Layer 2 of a small transformer language model trained on English Wikipedia (10 layers, counted from 0, width 128). Numbers have three digits each and are written without spaces.
Take only the direct path to the model's output, skipping the later layers: a vector added to the residual stream pushes a token's score in proportion to its dot product with that token's output vector.

Output vectors of the tokens that the questions are about. A number n stands for (n - 500) times 0.0019.
"od": 519693431332586781369418421480678489658602566453587590392469635889566524569496507426380471344385256303483457530581541555563575324479271727627403495500381674630536445420697357567427441396257271490527685516362412513445658404416408610474528528347419344458654628357489500626588386627429272494500491464486581540292328584463332464572601642520477469414437447442634617385511592337619471629644
"ust": 407563518721446423411313595745331391500529475508668683332328474637500262624368500388531261228119246428161500446475580644402575384453542518485679474630324597559519545610578677496361563437599489444426504561437262335834508471374231463570399439526468338489614286372502649671388620707373420444565542271657658511407547581381581645756484707563327683448376436612436660523470256419533435471587
"ter": 495634367271396801799698553318442480732721560431654572772387555495571676448468419375463144249580297614596645386303554343307538440537568443669328462416430556338496522528509638420412244473694524497640577644474345644496703488607444335613523217584928394638438408273529781364516489303667740691539392469734259619318446516679477347311444509464482416423373564611589523361609642449547560259628
"ain": 689374586413323601494461388462531367505627539439538528415510441618437622399356382491356416192472266220571495462429576357356528481332526547570405464483478751613407483685724601480579596497762675444392620621476432332699451827482263666510453678281560481652544500216459376821324300603753567475586517533560288609565398335362746468533500881548374296433408556277401473509564616504390374430596
"ive": 632639500330614339494595419643701939591577709581424531477679558557533762637138514362630335364680240387552673242461528351411571348331462560406316187749505480505488565630685556668268525656642516633766510722573419447430242597548284357628405397577746381414492505461518431431394581500623397558351585280500474430735013390517575505438622653619357726563248402403434429555391363558638590549553
"ore": 472622374513641573377477417561537635748740617655687704660398576485491576496468280546334391279197403495575609545572343572604470487362367404693471265598216382505564470569799500593361749241558234381451509739385446617511708667569192626461446405436788447421640408299540751715488578807537628564622616547611557403679309430369410447279394345453398603390406572452327489471605886530703362691628
"ra": 366239474351518630612510454518547623603297382641703640343458470595461416455610562497478427535504421270384410482526609446597405701608423593411555453776230585450555608462545706416456384569555318619475563457718243436542645647429350282326378556266626557558372697571506709504663512543489491484676471368640553361705457483362734471473679582387625595242257378641600574388524563519574343419371
"$": 400570528275476680527415577624588433620694440451154482604136420658579558533307496568550367487188410425306659459324363624404482420577642429675555480578655578257636534578564625472496573503456397706588530546349482435673559636573360347588773696362508553507616877601561745699295549495663480597420514260441519465747340413458450442558376584482477567336642539417476547415500385325601368073619
"{": 408457514459748624544475683602595607625701366470289417784410674640558301522529387454628301580304301505321857598260329433320539525481534507577559515512461640266585527463484697330343515417515607427688598569590486409486515572597396544365578348286660435416485829509611365661682361449610394681326687412432504427673280315227651424617500580552667695218504278607471642545611489452594452456677
"gh": 122582479481740632775280916535663683697695244665597655809171451538446500726539603330491457294468478275386766429579402490185578435322307617440229321490287736254548625540448626569413530663569548411482630565496320449626448445436323448235521397452453706715551484467555716613558620476549759590410374333738424353428396453264732579354470533293615434241435821788305364531779369467338552300629
"ro": 418350636384884587485650370635567612735376500489472448497660406640563474389615394422649604362467420348599432464420724408543401456423430584417563567589431512500851474422523634493566459485422587369583396526367160428549643564514431355395430500355646550514272665562512727370668500481628546615625617184661636294452623360685520681414549451448488463235481511471661520664760618718503250592442
"t": 529555390539395779690630370532401569423624573561564595592538509395590625441647524445420257338603371481573659639523472546192457407485585711507629620516312504495451613359295665608360452552684559566569460609510581726467710666260657379803540345556714292631398508628483512345407506322371587434663363483354335467490572562554745635441373421649685433321522399692583455458584527511315470585639
"ast": 482602489620662500252589383610384574398650277446622599466354614571265669601458572621695453276500323174461651580546159419559482428774541407493425479641273778313429465560569594532536552375396426424427577556594536398608706307635395330384600371481645350530628595347531702720500410706653414546634503599456450612319228540404606509478495646459645625474149628270421606554560692685357366324721
"ri": 218301497167655736605284468384503488611589649581617604500321525689351700411504415548459482395564372291575435380415565444581419715418330497482572318715379542505653563417597683553640287405457425399219570496697247419527719587567289482513394535330708566358430587424488769452610545495511548426629641275669426409503586384434699586358420391518566585441382580400618444470644618423402356374228

Output weights of attention head 2. The head adds the sum of these rows, row i times number i of z. A number n stands for (n - 500) times 0.00059.
o0: 472318661343543491518434538258356627602269446228350258509315872373493657564729498373558591398558528455591684566537624638491708273460768498452725481586410339683541523332393695585246324249350488479475399369540266621447594533528566472522388554573715436674698638849302342600588550524536302574405567180520447419362616552554493675499389339376536562604509481643499410559715634454523241402455
o1: 492703747403288379470306395549480091452284565526557532587716396378286631544643689430258302438613402457579256676638392514802412368516140738692515533661589470636594488518491222388555428503468501672622570402573660597607302505308516424650518540149464582449572728354229828450356458265418625584408427424595526534388653267269528389424364485726430681520524482639298530429602154626384528518499
o2: 573543560567640386454640614286344796697763559771534329924609589309357466683701459183810685299807470556418624630454554528396551568590699505549520614489555694526424628651609602673289557735249682561554669486457383470553461324687244619547695481400694401499304742532561609554788572349278483446720564250404543274631579438485604288593443468618471691375382676165381490474511435401498624378375
o3: 558482537912742788333427084659462311627353670472480515564436261653428417596652353581393319713604583828274448236273558730330770475485667295523569253717460419661433566569656206567589298591628576663431578498590473448674335537475732711289644758509420605397659527650342520546581402576422491760509496574237443634460806647513456535383628409614424545453287516408513376636553596573544412389230
o4: 332452397162492270582702616717650647668252499615609563641579613628762650484590572543571675533464326506503490540564509331754625761813558737454411375666484496572598214675437574524442539344781435507333328540343423344815425536325390478622470632508465259389456431510544785688656601456549506504380459398663186474505379550294709578632374378863482622367438314401600238376386542355637524530474
o5: 588330595609468467484302410417520497597360505302257463572293658549521496545778572604631514279598593348671463524414707612398519473466443565463560541494458543514317434429727456438576517593495751503567522477524577516380625502444291608536391310406477447596497493473355428611394427165345465665455322585509708724717272384486630459488518483467454694601545476696385445486633605582465676444514
o6: 499555461369593449441500575635414638681532479526542260683389495553520297562361506579425510458610392650656672227378550446459519637735371703514496554370660678634566704496283552635353549644280572361667424357500565599208360772601411557277281432575212618600465643499668497391738459647456370555754341314340510653571366553612342429346357617569497518663168461549850509583354418374644401505494
o7: 604775367630547500436558191453695590579315514538517584507360423697567719643596351388629447524594603499455543395414667496539605540452473749524392355439423632506364328659366318280592621382448555402604212158359328444479580593412329444631417410512493668609753138336436579464626423383642732751351628426482409671439504595235543566503413499462469471482469455493478478456272420519500495421508
o8: 514585283660406404419592523330571376327578460429309489621835566568513450660601473688688426604585568267664352386649581203291416664683402595393485509522489449561725612540453355277489629635811547521537683713482491453518429405539184457784567459572538392495799321627486599406625697341418388489610389322348410683528578562624597261486625476346451570506260577209465488476407369607570256749523
o9: 377463732539520306585505735277661631448271584684636257585767489447340383420276528511565546433549580320220151544271516226584716582411723514449322526313451633398340517501426437379419458625665476682411572742669470613477486543472340309596379239476542610471601273318292519524364297674491632489781347511543904468326632606580435262609453657101674300565408711582577451470680596605424272526428
o10: 535608537439602444449425517345406603395271513337235405346514478284456412545591408632369584552551229383666721538727504679478623502560390601610670338484349481390397467683537615250569578405293478670529462732488474726408295490664479523435441110506330604580511578491646451561651391468579536562264443452342485290600394630303573584619523753529377313568422467160525602463521318779419471542405
o11: 653407371653384505411680753621543428258576362634693909349509537369549616495508613643480537640512475487544487459487663452349539725094687378317427575557513482548521414689596391394486721424387745440687624649578422490507530436475415293655784654626569433529270373379694350429582472552638092202469336641504482579378472662597605498389403377345488351498446757487720586343298439335141533466641
o12: 497551492720644324420582551316560620455546413717357478283460497439586396370395610423356688326496431528737421483407650392487738677421516371580522511324504809511359787461534625486312473680524334455392457710498445562525593557376336409671369454452598586663339571269268623462467504418242388562562625461543362426708573551622352384376465478530174442545286763647464561632511414306198593425489
o13: 517471535477650336599604393438582491600525474459498498511508611708488568690268481248279373607582578562571579805556533575343866596455285653593521423640282657412269657510387385663247594492444491434420590305498469281522867496484539501598627514441525227382455513461204573425604578504575807634516469418509311346491514516514316524516518549587569427455666559759526601588349358485300381462245
o14: 548641466349600528469410404559554538517279660458653574467349838270520847358314460708412344718482653472362490377543406456473706501456621602824548435479597509393418501553403748370371475617461685149530700658520327624516503285500351718424415566517511502323673223394208605417873601223362436600502281220414508737761343274692815627671548610214595567480429504500587499297458473583507540551572
o15: 417557872624399219333523506563416598585525244619664737499481516616580487690497534256451626587552528421548328606693484753413267480446472382525582498791484573508404562372601472649409597508727395652498477260546488569562339427541658350523546624521673396742495470522275408558611495351433416183617431768591542488427272355393483530694558604726545442302454596628639477688668294206404441531447
o16: 748417617514646425342588749527385778611518628433660534763629527519420362657417398695357457359583305427493714370508145521338672519436396634590541299472565438553306487437652540497536595650674585640146706629673540456424444478448609554822338542669534516378353537550513353543580527305423484469541291317579594432437473714819689518683520478486631322328590440585395459486543411686627572347536
o17: 766275605635346652506367730680459486331496287430529497543663478624414595428487500579643394452534333686395418351683372430421459573541395536522447601562525458607533472402622412438595589674307593706705459236566320656377784519215375461531402703651524770360421476609770727286301526624468172411660390577331541317659418429354561336298415294501621327470537475341442371447338219614462435382417
o18: 644570723462666327461459313558459437605503652419368744535316531387556541283550523587135386642401510535464341518559499783397612388566372340485506554603441557538455766141668573489468693543606503646688592794499616576522696556532401583416215672578376135574598693590450524259647668574715338640624629205661788506432789604403451565404376550446369535578581600622447508411700653573414510485543
o19: 509477482660458478295505520323381481495454577322669454717354299622271620217411698344535514297460094297575655524662721490470377523505596699340557352642507332522569789738481570366436603688433746695344523355287439436418464555664464562539439934477589603509676393594232579650343813533687751361532526689518421514564355390515280631791412565502656515515460670543434487634398451683380793363228
o20: 631497551408708533375550510515204588625638560533298485585564685544485206440607541458521522623616447464693672506693810490568441495446370495506509501346509304496279269361665455684107179490674362492355661221558402498526787299595655679596492488601626304407281415439717351529351730693400215478551290414359451615681569580453478611797535440331539596526471427594824575537606413512633391483498
o21: 486558741686528389380709317446551210665635448520292506429380508357522680152567582448405296487617447337652490394635723655675370392574457509597588468771478405487715487693639345513548492356255500644310736521334385279246392421667457444428363436538491431647682542492437472456464410324442523465779393422500621610465662608463572581625191524491592594445544742624351599500457625561706281301446
o22: 730382493359638531558537392422328479476392397594555306489428367639614327534445744515369467532507414492373373455325548539441481359309413755642413533674615456572524588498618670472400690337418649135420588523508481621528537616438416614511629481594524542569531798507575467613349519442388690348499570537564452376493526568680476641622719647724506712401193552442466244372690435566481527535309
o23: 421500711641590480403481685462405578274599269769557535472368736574299597437449285288444459604346728499492538415351371744359732512478605484307704473484661623323724586567459346267583789545488725473512433522505608494649635329347594582510568359680201324468464480407352228732523599381624462584415591507264491770448519574494734393477705464539555312555545596448494600484550434250076642378812
o24: 604528319577662436618485482692531544580720553568553528593532403467463448526490615484331794425490564507519492333468437494509591442592558248499393321413496338379625497695437396552272488514583568377522643179621532574318692550567593472562513705412591570674362198629295233675524454351299494582475635469397578283456672659524461540590587488421300369354419311436503601564533398358444536464500
o25: 350574728851534520345521531798390417500447481434391294531387570487738297351517605581623237438531366621542397749599589248475576567375573497296715620436345640313323500308350345284807494353459360586256546553300495406344618577469358462465409695411554788521777633518337337805250509632579175284301392455615388485536431583327607555520591586590565332381355596364402481615522307678638488482510
o26: 551397675637549436698396427553518672531653612176368488537581601714475708320416331565679681590649554569538765362320492576628384397619408482669351244347624305414356753478594402560703535510356820651469410325533461454350637509673494297578262618655614473499446487196378530467429447403777434777527569491710772176299412557407604653697590531610736441490332547462401694529463465612574559551413
o27: 640722470383538416556528657497718625314351372700463386379497520553569459653324752250698638449447490564563306603578353495485331554549304555446630508711571534390709408523570645397476407485633467491618852586612663688559448328542748345333345576477337471371605503679655367804490401383586489396511401548240247475587356341655386391653441357480420575279630508689568458672792506575348409531483
o28: 384462474627359574622505367596537431376617475382364546215252296482314625396533389483903656188603357539596424482666464453586711489541678497359390504483554646972404571602431493187740635658718545449606423430676575586455540651598510599400496374503732282484463412349347488559668461518507354518390542688622700398363473304573201316533578816359416304201565448545473633341205533311396299638667
o29: 427399752621428621838218592605421634429498536744390529277657517221286592516502426477646627518656570903269451323402327370667451460360451573662606401545476644547625570599469443382419648333548419181429412235456653375521262483563480593635545500523502380563646572150621444517425483378410612318295359322406580450644591318501540530400568578353479407500654423849737519539390654315531412446442
o30: 349478511695336459572600512475248582538639332655502584571477564448389502730334531632630526657463552349648318278851454198760383243481662398510426464503475617219403411694583657452745582431562571274444532601287348424558574382467673371600516277571417340605522677443761354522404326393505335620750349472449581444225325711466476544495543625441453571606419613349356626586615728579430447448500
o31: 577434503581504486683629511404543601465330361371445229590425531285492325571875492653417276451372374237668510553265351563676537844698281512443458575353543353606537338514463657528506503716107204604672428366392380339473658452374478428561366391678535644339443451528597678592752307870583356327479608455657481451698639460485468506544490434817566928626571590558242516465300409498613450440507

Each question shows a token from some text and the vector z that the head gathered there. A number n stands for (n - 500) times 0.0045.

"c": 238419552660526639446591703381245349591372645445559452687585565624448327565447414512687606397585
Which of these tokens does it push up most? "ore"

"1": 474471373689468443527547427498470580616625507548481544624382583284604590581488347353432429514523
Which three tokens does it push up most, strongest first? "ust", "t", "od"

"b": 428546441423344483513474440457571531463387369448476475325573309486552552673368539510553527589437
Which of these tokens does it push up most? "ain"

"ou": 452828636571543282240618411487372487397644472661427668584385394408452397358288399698464579332514
Which of these tokens does it push up most? "ra"

"om": 487687496670259506372513264503661405509497344359427739348513421548429495361317549325474428522652
Which of these tokens does it push up most? "$"

"t": 564582439561525435372494391413529412505617541387512466531455459420511388385426446534407466433629
Which of these tokens does it push up most? "ri"

"m": 617513545441390352483366528468418403488306524412446472586492603565537534509392443471599634541473
Which of these tokens does it push up most? "ro"

" E": 638595410534486493526455553529566518400355497506471675556567425402507570511623550439445545555505
Pushed down most: "ter"

"s": 438600558541463404495447508539403459532513580621475487648376453575487487500563306488694458433414
Pushed down most: "ive"

"l": 491395507425476642353523552573433520531508531542602453506543441435448593568408487498504562448438
Which of these tokens does it push up most? "gh"

"at": 399545331510557574566491620228448457432560594578511510524503630500429475434404521621488497559593
Which two tokens does it push up most, strongest first? "od", "ive"

"ir": 324550392549703485353432541589691610437377330423441559369383527467545426525471527538273405542676
Which three tokens does it push up most, strongest first? "ra", "ast", "ore"

"r": 418692619605390412296222307406316331412197602555537419463570351471647525612580494383519451356549
Which of these tokens does it push up most? "$"

"in": 410480530485646582418517577677425564593702523665487628485531475437420612581514392478429559476476
Pushed down most: "ro"

" J": 391456236576498414592619338560271536467694447430588399263375428415465479326505592576426456405569
Which of these tokens does it push up most? "ter"

"od": 430614380410448445532517469360563520433483462391502359454470362658520445538315502414392413581418
Which two tokens does it push up most, strongest first? "ter", "ore"

"|---|---": 619538550573503568508578526463450513503509519515493444482498449441497504613521601531570466500536
Pushed down most: "ore"

" ": 524545502496422551446551539564550395504469453573489441578645437426545514471500584476520462487468
Which of these tokens does it push up most? "ain"

" W": 490365512405556594439512489590440489490540503516473488451529484578456459447507554415404540673514
Which three tokens does it push up most, strongest first? "ast", "ter", "gh"